Layer 3 of a small transformer language model trained on English Wikipedia (13 layers, counted from 0, width 128). Numbers have three digits each and are written without spaces.
A neuron's activation on a vector x is SiLU(gate . x) times (in . x), where the dot is the dot product.
The model reads these tokens: "id" "ate" "s" " visit" "ed" " the" " Re" "ag" "an" "s" " at" " the" " " "house" " during" " their" " c" "amp" "a" "ign" "s" " including" "," " George" " W" "." " Bu" "sh" " to" " Mi" "tt" " Ro"

The vector x that enters this layer's MLP at each token. A number n stands for (n - 500) times 0.0087.
0 "id": 499426679488459588520473629455568321493543367421415488483562271515345446622568475481415541493560659838613588352491559539449420371385550408535447372416611480392618576425405550486531434512484405499597485547430192628668406465353442486692649622430529756646516534388491685689264568716537488462497689389212620544444405660361712340565442365563537491416441527383451477289388624398389474524507
1 "ate": 426505594595274596734428633554527535547484578471416531470567419611210413383620509595346530687554545652703597358674622492532320489504386495383426396270970409514539486580479605484613504583344320490573528573391372466484481568520490707480613561468507554654623550533512444592277566555435571404460672441214562592547340560510555385532581528317545479414590590362588364314384557319550506392556
2 "s": 542758580457422552572479589491518441473482433462495389482456410697223475546500387667562389608442461529566753464507528509540497556334531464530471297425578396506624613582544546647537457629479427515395518507403438681679598547647279582476549688446521509678642510418514452600439183685599604403421514441247585657573451507403456273446508423420461751395535575470499519475406473367507534421313
3 " visit": 332754558541371473530529545414483339738571481589384417448524479635269541422642408594371463576462575430547730453422542416560467534421511575556611331303576362572459363364230597602591511541502460352517659589398492586768505630298457623534524541455695824438585568523480496672406346673550471460451591418437618612384288548369586508495553528522421363219534567457479371705415437434503477422425
4 "ed": 294570589541399530581503682451533436403525528480550430453495711614375464335624568607354472611530644487451626405704566533543248472320472601487549227494627387611589378584481655612457606519443219461492552615645395556799578499475470411497519587411588597551586687515565541664354412581503571297440604414238580678491539652303592303559523397740464672442431490539665494480465633492468536471458
5 " the": 377600640449437565549589532414482457458509460562482336392466550565517450416514533691479671573419489371503805525646605497621330586364563425569538312459568360606541457543373453849586484493475519519584517568362396580521593580456448462553435585499557532503667474504640510974469345635461524285440496444429525503509496473381551366368606445502459497597306570450451383464463495415503511532344
6 " Re": 401521678429449435574410526453588383485510365489498416484390531623423524316409428381729535509514744668562906500615455538602378598411527436516556471325477447540549489392399499747601523557277540555525508661478487590580506449412431526520600507506677468227637414546614469785266465731492724495406449432203610690544505549353564588538499464319524733502382491423542495407607561460498482354531
7 "ag": 498506608517371492473404533508636544573540339343392442473618271505324351447348458399219624470394777252489562705622654590538357416554455534379658419603498321560527365452467490528607616709557440459750510657558578523413665595360396491672552515591416592493599495382584528590220362649474548538476524405252552703618495497551641289553550397584484452416517614527356413392424632348504440502564
8 "an": 295763643339508365619335708443622361530669356399407466492507407652422476518448320461585557631576300563549588350636438489480313429544397537547613398447742718471591380545495608623512435518526500440565633561386521571697422635327401453527490524645591747466608459362603597548388416736627612482525326523416503559531438659573508248436609505503441448386485624373424442427464591323568534502423
9 "s": 540742527444429382570478567417560402510436485501436364461453501683263448436463452625568423551500450493545815516466568572498546598377588574478533369388457375478590547628581529565499482597486375471444549541349464724718581570488273545485565706484520481613667567371554438565360267684578626372397481538185546588515460448403479209459402360470457746471569537512497459492389444322571541492326
10 " at": 430657533486383514566420446592492465575517545469371309579398493655314542142562617596360556542561431384410823545673675449606342602363557598416548364403627421660453524534566452652458497596500374492399541494359415581674586627359569555639346597445525556522427582549567540855354305671483652497420589380465523634525397401323578471599668491487430472518264494549332506537567535421557512561528
11 " the": 384601635443447564561582537410489459472501465555493332395469530567510452382534548678483681565423493386494804522631603507631320581367548437563552312453566358608541447560373455852578485479473502522585529563359397574511598594435444466564443583501551533492690468510630506965468344652466536298441508436431522502520502471382548370388588441494455503598297573451439374490464492416516513538337
12 " ": 398588722288471509933187575442516422480391603518344451501556452616413499249368507450453594466551523407498654470605559575585429503487509449425548364493498350646576562459320451604499529481397548445443688528581395763573541609493469423551589716503591556343697447553653489639342295586497583449345592356347595731491507510414569531450574368546458522472388481504496526527519443442475477424483
13 "house": 398501600578359386600560598458581386730418447590452390549337272731203491282547620545527570471546718415609655401579621603526405579547458675443572246318581459634433512572377616637645517444437589440597585528403288484616497595427415458555588634355656639587628569486555376643452468637519505350484674407451571593532398541287421479572552442496544630399472599522518430486443515368408385482389
14 " during": 359536576519369647467648509555548466512647572580438439524434619629265477168645444517316395450585627466410751579614669474515352585483594470505432254329553323583481267567463507686501565445443415539388605487541548625514634485279434498577436662414562531509425518576631580792389364654528614446496555403393581638508380440402542480455531346352452527444205448544319435692440604343433504444414
15 " their": 315681721405470574555652582383449337507501409532555407422394433582518521385805546672556664540393553471496801443671626554546441574406500412498477361409632343608653481656424613688640564570448494435474535575481389526661639536575487545587410548494618457489817570463524493959394306617589481392436492393430613463540539458427638291395604499546424373533392496454440488612523505439422519581377
16 " c": 265558587404300505581437603459546533468402606659624498509485446507347480313441685428538622610445482623368840713502602481599221475317427482462564314518437290586459571467328470604535631452553565426444574606399350681585541529409434472513535604513541603379730403277575506701233416522500558572419800461312528727458416462441619538384652488580471439478444496485371484619323549421390479587499
17 "amp": 641513710390334544588479654468551382824625350506538388503452401541229490555718516473438645555486489502466690487727637541521380638613427516318494358579621482423474392455371609598515525803401527478419556506499480463693571474262393438547664567566508393486483546345599467791266592485586599435523414450435743679606504520336537300686527502380418484253388540576477480527453504493578471410425
18 "a": 344586631489641400483410626434604214680465437424261476557496333722414525526624445572431676687495488442499694512493635457483369545454453628445585539489645349419631454642561595564681372479415490456513543544633461507524626603616415444568497578544537881687557472376588483496317526568463627460410484448101573464376463661465710243565615355461511519435484554432389402539379567363534485357375
19 "ign": 477659607510433507610549511471512416409572390619464494516505522548304388424560364416437472584463551485521506501623679571566144451347471550421577360273676480493508254544305561533495431455390267680660503521430245536622369622321450416493554579408504501538645467345713577582467397500466601411545412396248781389519400521427782368467551466459392477368466554394333318619467499424528381429435
20 "s": 537654545511410457492497549484515346471445500521451359455429420704207486469518417695468502574486421528534829479561568485541509579341525479436526341422547396489582635604510584601488459582457351567430577490377466623721516532590306499445591677464545522723694531351624449473373274674567631344381596500164598585549494479403477267466478392431413721405545567524432504561405357384518543382330
21 " including": 353661515540412577581547553503481372483458471534346453435487425600356433358698406609345563373423596557542708490600649559591375569389639543341356343360483332640517510647375446791632582537424500457411607477422336668672565516563459412562554604504540710550575647563557496758375330742596633477425570450492622561640563553374453505577499354409403445442333421523438524531600562370439440622340
22 ",": 413591646497368606511551529462560395468546561541398397455534461525328433196556464795574570482466461413603766447538789589638401532471524545408513427521450362685576473748406507778581515501445567486481569572421469626530597504528431412597496727533573576322530639488637546672417418642588599479466634526314599618574462527417625529465558251601411473315379515482481550443505508396494467582530
23 " George": 371460657321451334574324411492490356520526339604410467518455512603264448437622468581450636543419727413495684518555673588708434550517427658343530257476665440640492353579393477731638543557512463571525519599316413421577504464545648525580568618532542740368666440592626537631368439737549575507450684450503547616588433477264511457497630460532479409367560489551416453476423488474692514434346
24 " W": 325558462500551375715513636480496391492597494612439463398529435619173545273471505570505600531539529470529668723595534544506617553427528442185563447511499525558515456470445538644574812591557589656463526582402467663552548553437454578565455525436699592305736358435648467620288341671453759339416559503334627611535459563260602583409552423594352437522522603505484463515527425540626482358368
25 ".": 357598560505358521643360687395526486449511470612416438481464487464308498327654709567584746504455612410603591629706639289592455564459420559430586400468418433617518415587505537688663481496432413474449575599453471585634538556551531420567346743565575554611656460533684535659524481632602571394477565344431531519560545589433468393484584387589392508244219578441375592419518554321577374451419
26 " Bu": 273459660625511348600411629463575398340503394514512497430413310561383466176484721344518554359635601524468705582650492487595525488493634629394501438370602293475602447523466673743535611469557531535583623516472442586375586535438540523512574617428670504276670437466539519903396442523605587559450450438446630606499527395307586572600619315529480605550592578511426557425448481522569442300392
27 "sh": 334626417507571356535503524259408533746636320559510434612425327735362478295392435291545575479375351520474591533665592494598434653436337480423731297485472376659511420508568580578623571431507469530575630450432296640658438571453481513392598618297568779552609559423506510555524492743506534480519541512401611570682352390525719314533467481696341528394382532420330568546397473480545446585481
28 " to": 405597604485412661522544556531571476468578544394624445524395401551436451184675508663352487457591529401549797626584801507537454747480451657444573300561554377532566443532570546673509562644302460377482582484312492644759482676536501449574466610490523731563587566581594535849313463612521697374354457384515534577503466666451581463444573379328404520577308453513471415586514494481534498644446
29 " Mi": 346504638470431280739554727548448525706592501580220360464508399608377420403535609464484573446495654445439747526612761474519503642526362592291618426453619377503631441464527499707507425557575577534625529568434451571498498528537473434571636526503577669181542487409621431745474406597584736501342565396277552569582454530362484503550612449267422489613707501495427603526548519398465513328459
30 "tt": 431868501402452462509405373391584552346478391535552378552509466590274487227462500485360499640544576579465628337794809552569475453388474531490645438350363275523556513489562684495499480519501468580632618474396473773594498475455581326661621496619672740322551457388587546522356446736526610391529637492494566542699452487490508307518614487491289693428549570479653402433490449465501462381459
31 " Ro": 531542614428502264549402514428593526692454304431472360578499397703490542519536594411512485500518529434527874535563616436622583638474416566392435384358567453599486539446265547753557680549488617500556559546531515512459564585401548542609616630435592554250678509462463528801299510539612782386394513533289551516592560450323360616506588366346463601409470505457350510378557422483602452376498

Each question shows the input weights of one neuron of the MLP. A number n stands for (n - 500) times 0.0021.

n48 gate: 652737475517435497457598546561714403359509638366639593503337585641664395562539497509461403512457577500686455583729400261509650339288434450318500512385488546506443555546512518425470396394536517668547554228381454497619365442562411451541430682612488611427392560425378557379479494312690606561459497472557590581370453448523636576472434439520583637405457455540382631449479585363604447515473
n48 in: 507491512503571551464538333478477729484630642471737585753653381355617526460601594557472658673324483456578547584325583583538614585568519434509466539598564638417550529369659472600526559426487718336520557612713461642524552387484563577467254443417560497470503354591539434667372384423500376406284478506404438409615472474436537494467418691530512534398484576596388647308341670531574522355247
On which token does it fire most? 25 "."

n114 gate: 558330411574729470639623394430723490433456578629628447500395587648527461446390423493367574328636507685730300526348642611646534638524345399829456354561606290503434594586561523609563507614507513479522576801459520296367477398497674500446351368497507399562414521682577376503259605536493483426342493454559528486431490334579470471590547556718399602571303339665394584681707420486349561465305
n114 in: 485308416448418489478559403447679580514548411376607392610263549636670464613347425490610432361486533458428444513346493577440674532643514406542694450617580333468544458624723372567359510436538730684811632489400271607393558365369353631562454461561500487625441402594702472583479532437794561564490417643730679503430514425390411497552489483570315721698422406351610726343517373338507629411634
On which token does it fire most? 1 "ate"

n137 gate: 544506618690597388356545353328497425447465363474463376494484375529697503423412673367410423239431538688522337706363493274474548390554367391542608732549444454474410641475478677494444670563416388341479575480264572573469408573593634536564562444433330583648237533649666624690417450476599424400452549550549617571451503567544532491470466347503469545701363455596678639705522553500404440457431
n137 in: 597436525254483496532561705562532510503377676310591454856537707550543476483582347575503543530528457354647463439605514651541453371430711365402513300675559348510406490530788434422421269470513598792457564476493565535484391576460418393429270507304684529482649483486414595332566624529438650670493503399641517382678490469435647386462649467490668500443559595548340615468480534446670480281404
On which token does it fire most, and how strongly? 3 " visit", at about 0.88

n210 gate: 595656548549569445547513549529520399500437513588590507519650556522390569314645589728586374440229291490421371381421341523610342536509274490782629570563565451419609487531338500531493599509790670519371327444487503441702447553548626349503454448519578473609416526497326416627529438456497405599497404450360477352464494417670405365542835342348469510434543355497382484365621605625516519457611
n210 in: 461523634405483738601687474609382750620477391490497444490503503474549462464446418567703411579391629547493466592365439568365586590404540521530753684557564524530418616604646601580361337516387548661652493609573285641591392713487454401542503395329780627657423389480476561568606524233558355490487644607535624493436268569323424487513570519458599457655521500664552542313500582170448365349640
On which token does it fire most, and how strongly? 2 "s", at about 1.2

n222 gate: 451220632656510372428579567607565533406474610587354421598507728591436374678526439738572523532604395579510407466520497553570442449607407379454348401460595510460521477506409353513457474552349490503590594715490304375424362443559660362386473570390752428405516560543695589252393604518540510446716507317500473246610683534522614241525521386440425415529571563628656375719516285487470494412473
n222 in: 712531365647425548486231523666482329312493279514364496411699444558581411667465589521449551500482710535483535368557420608619480629343629522286507672650617649399404595359459517623542404381734580517569489662531454681517388801270452394504300255524423484544403277552595469424641560360751493298564655382500614528594480390407452384406478490457408645469607545617567463686411482486606456582669
On which token does it fire most? 19 "ign"

n30 gate: 398582553491596615669659481541662490411480565581407276619395517542461438467523653407615497604399652547654507339322497658460627651382527559623595359616410578359528459506586426474642480601563721510454588642527653466281415452616616418618338463617420629850487567603497560470442324532697268544634467366383702443369799425542651435478649503664548361434627377622478529528632361467565497541439
n30 in: 406425465383369698415427289655566468520425700474533708377582536590575536544510461389554800494645415525575698222696494442458572474581404583548681388515515532513439468506484689595516368456468286551299523396361476458561500454374500403350461590559522509581303481436393366517526578486506410503422529402503638548423481611454337393709536482362349715337474646419561754410447555630513541507471
On which token does it fire most, and how strongly? 25 ".", at about 7.3

n33 gate: 598424587655437406577369407680437448487655570464384420570401657724695391462348375555475370658546545349506568454589545412325598513456494577632380453536481507383524533472389559454526561547395602754629480353612417355712553391679646362517246402554390421582626626510454720453503824404694522480572400573473401449458516632457487440307675435481509666446480371523457469497376582564437525685621
n33 in: 461555604479692500539756217576404097462361474504646473548585318584310354588421676276633478434402611257496541564412436767677419585361556543664559604500421416413393334460389420228451323504285460504362508356132582489684460714463366523367364515314628426270541470522401493551618390286443504443354515584624531526587613699482518538549593461425610348313427418523421384363526561474462420511701
On which token does it fire most, and how strongly? 28 " to", at about 1.5

n162 gate: 410665445454594585503236550550402586396519352480503690552542477561506443661753436566604477336440503526603405562358424431602577301516612627448279286512497577493476454484442704528410432545523434212372300420363444460494593540448344463592324351474434422378303342654483188446500327354523677574606435527410483412520465476682548469537462478358491754632342510463560580469629640389604532396553
n162 in: 548575526376582638425362290514353511536606323412518442479393609582493493517517351351466449588725433576592524493386651640479575468599500402355442439666507528738581560571637625703395483510279383521690669475386337443430585589424515479333458409429381500729611256451163409757458337312288623567507445482470482486525547300660462425643547420423520566326660635532517709453418811441482459404574
On which token does it fire most? 2 "s"

n153 gate: 404684481347417460703446370428423551414487483349350574647450349500517497543696452544533387626363586358613578458629364486377642653570690292493460231449506510374665548523490566484633721408520572321557293603423500275617470448701504510465271643530497180507595599449486439447589431392393454645592490444513427419466642687724523528326299532588523617537642379583399418528420541436618447749462
n153 in: 526386503414572451356566681287576349479517353486532655465358351675582299455517571476528407664214504462390563424504394546486490572401465387344575525536406578665760747409486653296468614411566567545588603678490436385540248614586577422310479641756433338685570595612493507580688543263621500525551549536474590497458463475540669425484431540386490282565443493536527853845414479417361572443408
On which token does it fire most, and how strongly? 15 " their", at about 21

n155 gate: 500663603554497439399447581715302500617543592353576552723447377510684307464470476379543417454520518278368382462507259503334451438441662504376516410648616486680471531373420513413592477418513377608355585681376352338549536493786393473563510615490405675543644726443761534408709527336490484356658400642433593362466618269358570600431710516497606427394352490503555634602596497453521516576589
n155 in: 459542500603630345544503541385558351457510597787471599406500450531349294722436410599601517455354241581382726567232472646582507391583648441532621416374297471504579411463601394280422392765360486468767437446581547478629486550364463558504393283586387503365651638440550557548532665444435376716528553301480482500489243601571590562374382212619359657555471394432737452418396504514399417424360
Its three highest activations, in order, are on tokens 19 "ign", 27 "sh", 31 " Ro"

n82 gate: 302375578494490368269767531566350513391370579596416463471641503376566450516296566675545659633576545400599542611483480480444621680691350558332510503412425440520634566372548465407379676674539665516623616625477457410638604384513613477530634595712503451455409337468645467444605638503454300417601542324515530474441813384416557482442307569547503603526337659592500481449490586551354640384589
n82 in: 472374456532548540423641584339656595562573480647563479580640329457487431477422410668577338599363421258487622583476629245643305451632459447426431716393561593527357384568460284555309490599507649621507496479550587825539447355694621493504565667474635350479321575291637290571373534468531457521628584510701746655483474631649523519472370584675465523590673520479571490394557582393424480338558
Its three highest activations, in order, are on tokens 29 " Mi", 24 " W", 7 "ag"

n173 gate: 390507450544762705556593555383292576316380296438363586610681438500528566567648471626546408658424504586550460398456591562601394348451435402525722779564728595395538584330582685328362511500568469550352489423443672382361402294439382617530268674525363537572335406292357349559471390427632507518461686426480411690562637437738525369510500611272562703468482604577303598545387507436688243493522
n173 in: 504493425556471390725434672629297525424628383514442431413483564559349547666574568616493403469486463549670243400533369433681434293403560437339710679460564687500526536350420428348365573414486382623496589464654584370384545432427426784739525571386330483642560514215432331593242665422568503367383472641437301813496527478676476530583445463398587685403572475532324620581510425252457431522475
Its two highest activations, in order, are on tokens 1 "ate", 2 "s"

n83 gate: 572320289414423434560481478708530611586191471513299547548426520548459503382360527474526608570612497477551201454503500615638634473286412476536424207457562457543476605547699491438467481449432634312483301543720506224622481510423407420663526428633480343428536598630560376494645500700378554560497594440580597396543475583541750397384541481484519516356453662702609462630497427526397583517553
n83 in: 594574593619634628465618657670696590298756496314519623526408345237544699346623671414419478668575575600504485482374549579369515634657649714559354481612507675526441617432404395625508390613622450329688410519393454679425631614555590671473707274544579553275686391507447668520527545472549453736642233611627538548384551450393654681591484378518514474313259567443561525441423432518241588561148
On which token does it fire most, and how strongly? 20 "s", at about 1.6

n189 gate: 656533368503590503547533700534491515466456583589553625446548521600488385485394623383417467524494487539681443451419585269403453693485276324503397478373451399406641549608470450540534455462620546626541602518458537327477506429467662478513546567447642571478407567485598400335325479548525453676453368355494388308482356367399491562285465520370262581461284413626462538582556494691592541272635
n189 in: 418535615583631268474693554482650682388472424540533507521714410576458358660504413613419583500514334440713578426365678436643576453364653363563243397530667374354526572473437462405496465310472684557657549579356412442633583529416590464726514328268343393410475464500655450260579615395569621543244472453584449546539241485500528576530338616459520764650246546500663510705633324373446476424647
Its two highest activations, in order, are on tokens 31 " Ro", 29 " Mi"

n177 gate: 430428444662354370512398500475481524460369479583435459722524334533488441455530509627479337693528420518503445402460512470534701322619421532368447331554491620390641414421488424561378539376548631397519557620443468329322591373539586605588619552479479503580331597440429697602454432391435524472435663311406407403439541661532408593511519587643598416277497434568631576452437663686515325314334
n177 in: 557394443534379354467518497522385258412525475777478585741567365461524471599590482489500549532224538407475443537500514565677823629430518526364507259624500551182340496427369580527562581755472679135394598442582610526452469522330621354743514496507504476435496536561562496582660485443639584588668793382554386396529346415417323373255429490469490624461246293631603510481398424632526458555547
Its two highest activations, in order, are on tokens 23 " George", 31 " Ro"

n50 gate: 723563557624526328503404562689533494595446516330546424462411520729328447377458526320452531321490428705778445527474510400768619480484375527599315676428315392332507438488510294503412392466576657487517534578529518290463628572449612320500542549594426594606426568362543510474396634371552355425475468612637754490646506484654573584476517596605494576386362702549395544406557461468379513375415
n50 in: 562552454611363405544393566779513691430500398620550595701461497513643456519565593608510465602414420728288376667544688556632615476638300329585452334322422460431330540352487484487652623356574600245531562513321663617506471553697586460677467441573589376621507592572440448530397454569417410583752487510583527591619665433619497436479483365535419545355554562653450475503429407497547529523205
On which token does it fire most? 30 "tt"

n186 gate: 539429616476503631297584494506432412462772549421571471565475437515473314469641487712589485488475384391540334470670443428324509494537584402562534523672494627544646522358491573365465420466543629528638510529531539410611658235531559525526409500649390609540656585494595491526297307460478634545729453577373474516682482494419411660398526458737455481518660584627551433457571677258353427685468
n186 in: 468373591517538694519585488603443512606494569388566630445303550503611456428528291592784560578457458576587472425632562318583602491440436561524506465417565497392221317500485613597234476611524397521687658690500503682482524631494403447590648494530558613614469254436506436517497503471649434456554643685494560280361571293471482557385557441547416445518422610628603393452551516330497629503397
On which token does it fire most? 8 "an"

n158 gate: 334550497386428460497510510616580551329559523442421497643414411464405476688520425540596246526622550232417379468386351578578375462582584342533543458258494531642375425497517480397561361493453603423479426602410545524448601294530408657514266744575604522461513446560637564338272582739527497524438527407567528283321562462645470606453759587452602470751328477418658203352460606533476333514364
n158 in: 386415487453592566504518379401537359478281398489507563546543467514317448479666562910628210423442420428567536452685283504591282719521716455740658533500534526449576525139472626431609646419546434593356390829539583471444412441578318500275569489461547405492450554450383659523569482630321701592468428463306511367348409577455323426540740407382627318426625532496441486553475365604349577563478
On which token does it fire most? 6 " Re"

n181 gate: 574433500390390526668573500435440546534515389509386437370370631623548642440635406417585641596643464436569475346491639568494674519593500679643425459549379597494516525663524554591345609605518362414739568653445691651488422544409649531593574426593386523331414174515441356612500519445528425494413604443657601387596363349603500526557350421491404509624528442406447437593476693384588413713575
n181 in: 446533467534488468522518549497413171543535400588590503461334543509538417627401258485447577435631577554645825560633430394612485339482593334366553646424362567612570375483515590563376515450557486386541396387530623383639564429479551534638552545415515514580512509428439795434500332389531412414556548497415488344382518651290612397553375549494463557600549524298506628664402518566475600478409
Its three highest activations, in order, are on tokens 15 " their", 8 "an", 11 " the"

n17 gate: 578437494446474607487423411340407329582418320405523427357614513528450256569606520481471595434324678590509548363497387519390469540374529366506346447482629467526671484481494625337545484500580553372280361513433663309525412635513602477799334691415313381503445445622500513529431444599431336618635554642509566522549541365460449335452644377197362446497339439631451681605582301532516487645425
n17 in: 352562397497656577463414365321525497503553427379568509503521536365483647532428405592441351614467621443362348551353599599638582641497461229562351488542660488440440509575415506514515506590521618434563352470711294424560398405559607387478391669480476333557455395595464428560360533500403646537611461384585571589386581414431379400514578431468557467465491688445503384491727757515506699616612
On which token does it fire most? 15 " their"

n98 gate: 339485380565512868531569396460388464469586550314342307521506390435345407565458429689616403550467647317562572366426309624561459463338509506626532326413595451430513540500527456414470589453512665452440639601476552272552638417449262586550494406459428472618335509605619648549592488564497577552538602463486531425530676725488382643508494428549594515435565335650558585405541424458371509503482
n98 in: 609672398420519333434491614358412494463407491686528765560301481315598472509476491308606593470624412482407509697381503482414431362491631631497339393397348519592591312535452453509574572482373606494628465667600535331568482531539432603525589531357387454416671595549512601408556540685367428475443433400387487509626470497553596463526446503623625591614588640425535378266365683491653646359559
On which token does it fire most, and how strongly? 4 "ed", at about 1.9

n52 gate: 332293469446608427612812435497650524486454374201361560604584380401368434420500445625493420480387367429373317417549585667548417507566646299685576367497636403449511449523594559367538574401520568321436539665386539434418427621510504345539490548444388372536486371669559619314569359626366553497441540708468368409459477444549273459690616380279442604610330335324581645539560363366365586348565
n52 in: 521609554580603479406429378652497392520490414827393672378555388500592600328692530676391474462563701584590510343520647228451302497567533582600646456582690540461365418428497573559579314379584497412521431748481597347563471390748490556439447467529327506579357647435424363402629318486550455453459393400401537542474570337594356330643527512494466577382590455450494680411445292416400602440467
On which token does it fire most? 1 "ate"

n72 gate: 288369642622403399748684550385433706639411592332594308471510589780494360631506444425478500338372448419481539534520503529477538413373659398590687594348553341529659480553609500581388522364429363296681394431387500543572620500609435676415329575544735478562448454532450363494599662441434611407747526580482480636212592440438481564488371497591565410666507500437522472452561536387543484480605
n72 in: 517519470657393419740484403440338563644429452640470412426665503558385339632418407562455317570288636458619471584520516378579442551500592422490442324552525293467271616566439687581467490296413384441820534530558591661405650487616428617517424431490694416490536523588563444476527676503520577473640432433543305634283650517569513476521411418569603293728621357423371462438732497283493513520619
Its two highest activations, in order, are on tokens 1 "ate", 5 " the"

n229 gate: 563401442394679745616432455325613585596426347649416364531463490417445593506663414431491491668614490494365581343564406283465399564583550529537393303482758742339480589485559439413484475561475542384609503557519506439639415427447516573366595664421682444696559484587621274471408529546414638484540435404562494541481597410398577541696366485729530277651641600548410445477482522447676451430446
n229 in: 283306594538491586288290591466411645475554392544522255372451522371470585557435478353433572593631327494509469424405389531410461563325392452674584525540574644525467478470415420450711357458540518543497497466576309538497608506312396497532494593428414404601586370592628251539344459559547473334365323465555203494447348453556482417681401547553585403569569506563600604542479416424434527315410
On which token does it fire most, and how strongly? 8 "an", at about 7.8

n106 gate: 370550512622597507552450421660705563542556500580494533369469458509457393692393610654565361602407550453478431488490532332510651682243459276475352415465518410487403443534540482491497615454419427434556281320478584432533820800584384632658379586648642345426560490724526509460413631426580404487417588532715448557312436442557497468470536588470461487581432387478433518464568510447423210403526
n106 in: 575573443640552264626453523507315388552533570493413402678420610540711462380585687679530566563634792574597558474688483473483513448493598648615583528471503624527554695549279526396592386530463507453325361486365448746663652389637611583518534343430388529410537476480045636395579373349462636514424466434436657220510566611588483588513391643490445460530438635672507602518510603332528420507311
On which token does it fire most? 15 " their"

n165 gate: 633510560540580448560671422573493320497172389586413520503619869529414573436598613351526465443352552370574487506620507595565605433392471422529484540506403570425724566252494673696582391310680500672404586341448596507528430540497586367415451490672438389545373604578440331497431583338679487460655464390500600626389402530581522406482388553344503352430487484487359607517654645603729401420513
n165 in: 487488697453596446606559503332587381446372601551577297636460655485369452427528637388512365506371477559540425645622685660535424500579484526401655558634530535422497494542469424658695531506602629525428431471407402417716464513666293544347484274500278394388481591550605584429538509401614460344558469484580490640261530286566475599442377581332660318509516497617668564448469585451338399436484
On which token does it fire most, and how strongly? 17 "amp", at about 2.4

n185 gate: 685614567403484443539481542417561295385365613748590756485485462552344474518644299584549660537405360559395603393461456437626567374463723591528497578365464459484410582376602658479396395411652413444398451589534500641639448446670490602369494519463475692566328377622468324289446595407478387506430531612447407463393549433356562579421484416413580550546455450475542612516386494646414414404183
n185 in: 640586571513546680536507443404309156386558565645672529583335755572432582514559454632503455565624596497359570450475539317655602629719643212431353486474450347486593507679700537437528455585448359329731426613469580661453510308648482806369525711691532569485462381510596476344617397370429507511589549353371543552380632450329558601467482698554523441359793434599446419507442532535464493532327
Its three highest activations, in order, are on tokens 20 "s", 2 "s", 9 "s"

n252 gate: 427529706619537607538655382547514600568542682490555476621385577412277585598434426550588467591409408550575440557313306547517594548507626552516461301755370649667672755548497339630530222591510500401490517520507592622590510558562615486628671363698590553475507533772578543479662557535416581493607493309384452398553590446414311404652562417535506273327527431524475513483660493615310451279571
n252 in: 479372497591326489466712423486387510653382536612490631573441493617315497794407422610484543653534316410418687525575386594359555479680520625483220569519350490621574571622546513465692421510576494480581546558480637650555594585642303473601739608458349465578497517580459520570663446603327467265526364312598490606376445510375415525675420442702538417258626347300535519280510497540452624486591
Its three highest activations, in order, are on tokens 2 "s", 22 ",", 21 " including"

n39 gate: 417632503341571101468643533297532580475503581500592443445551654524460482557435451613378601446476354476486486448415614673524608709666569525370409553581427458573533288354520447457698418560377566345402598476627523359497560458442453145482472497423268513361576673352430359509776458533465348331638541511497358661580178394589456494322625692430598650598564483423636457439524626582479497701668
n39 in: 451631340438544393363480519645664440392490461305309534470539524562700500490593642649631549568500479540422344547592553240293487551321586438490503455382668351580567487311673542567426412435434640315375647480467332337621487341503220578715483460620447582605341507460514537442503342300429578432555596588406711447420461357468634624503548370576349579438745394389503436566451561388358737510534
On which token does it fire most, and how strongly? 29 " Mi", at about 0.98

n197 gate: 655551506572402576365395488429582307310506694503454381598475370340569493387522611247411644506251619519434417342615477400484400424494481457506628596641610493407585685559645491543448405366471614558503402611258466671491491317753358356289568387678368579480363786494608429430546464585539437493466561352579490474635621569445525578548660525503585452494520471510475615537554630643500522615299
n197 in: 540463349301577484562541398611652363400730522308348433519478231441400477533500380545556496518603697549444572256422352504550430730585485591481359516447569542656311596471548401446725433522601580594381512200462543620412681450339763600437061645744379682488526443455642473597538454147565444392574515713425523594428629314547593373621319616544270669348558428658369595448377408264570522593504
On which token does it fire most? 21 " including"

n157 gate: 565387494477370600417509426343548525595570464667558490623589503573494443397497573574485561624491563426512553638669572366297600449555534584571542513634363614641444459656564319423450635660291625413529618459377717564494530332675493500442462362461431400638469512385285578429623547753509348538518432303350443549422654589503372396590403583667441435588579460683372708409521462420630637427503
n157 in: 311480630459524618613569385611408634571272643669483455523536500630523578533547497590671415640406581338464630554684517594336562497493557555450442376348417696426296450442500506290262438497451634444703423601437433391673503398454440466573497614461477447585676367550571314394686382655331708656506467347538497560651620442570592407600382388391560306415490692439372555298382601549517389412739
On which token does it fire most, and how strongly? 25 ".", at about 5

n108 gate: 467483529709560463743411523606482388514262480581611557596627500473436703439476433417442507524472371417459552487365783517503405432500368326659483604688606779284356563410456520447451479355606517704394489493507603550543399383438441687619482549608678484570420615576662444465511718375620660288358431689585692517395763667520531329650587450673658445565518452458380241664445584620535649621454
n108 in: 645441569311405320419758429428274609652493657496561350331574677507406271405411591585482613569590437325354362465607425478485249427482698523456653615416432583418543267450632601318590599395290282541441543613563568328615366492485441553535553590365186511421541672400329515636625508472496580257584244359451634541507297226400500552737624264418535496452515530591775590449504349570477518470651
Its two highest activations, in order, are on tokens 17 "amp", 19 "ign"

n90 gate: 514375521619560413580448662589557350580503643404701137449426424525481507382357444484503567516687548737618529420617592497624506757535467537536506671555500503415665769425362484562595391196310544597589541543310547570387430308526534424564562405751376586524623529633589585402467371469550351649433290533521593542539528357506446488634537541575349487561517358480481525592484365432483379530348
n90 in: 613320464439710479571603550371513421480404567613466628381548533589331533494448627630468676532279510409577764321490454645421564651586484493649526527637447547438753381409622576506500416385529447441514445417406712547336300353584500387531520487570634525517373385399374389554371477452679366517385409443330540546549529537603433722430317700447413568330457562603466415442603503639846414500464
On which token does it fire most, and how strongly? 6 " Re", at about 7.6

n78 gate: 568589536621605476348739331611348587408569431500388553557563490462475635421391451529567541246458578436592439372540471607655509431424423463315409616314657389497561471488427603405309338641446633551503635611570482477816497480510554497336344429422365539663497307433408465456601653565696544510428628467454272516426566546574563446217477565522628688393497273546435506382484448385618497480464
n78 in: 706412694481531603606760427578325360598568438281432497300487594549299500428530497470500445536295451414588447459551413630768575312428540365556487644323564456617482416462536410309513444506414222616584619594322357520654471469428528486282379503481437569560580443709426447445588645567534653520361599449632350573570581612395291407581493529567481665461381354740341400458467396375534442449540
Its two highest activations, in order, are on tokens 20 "s", 2 "s"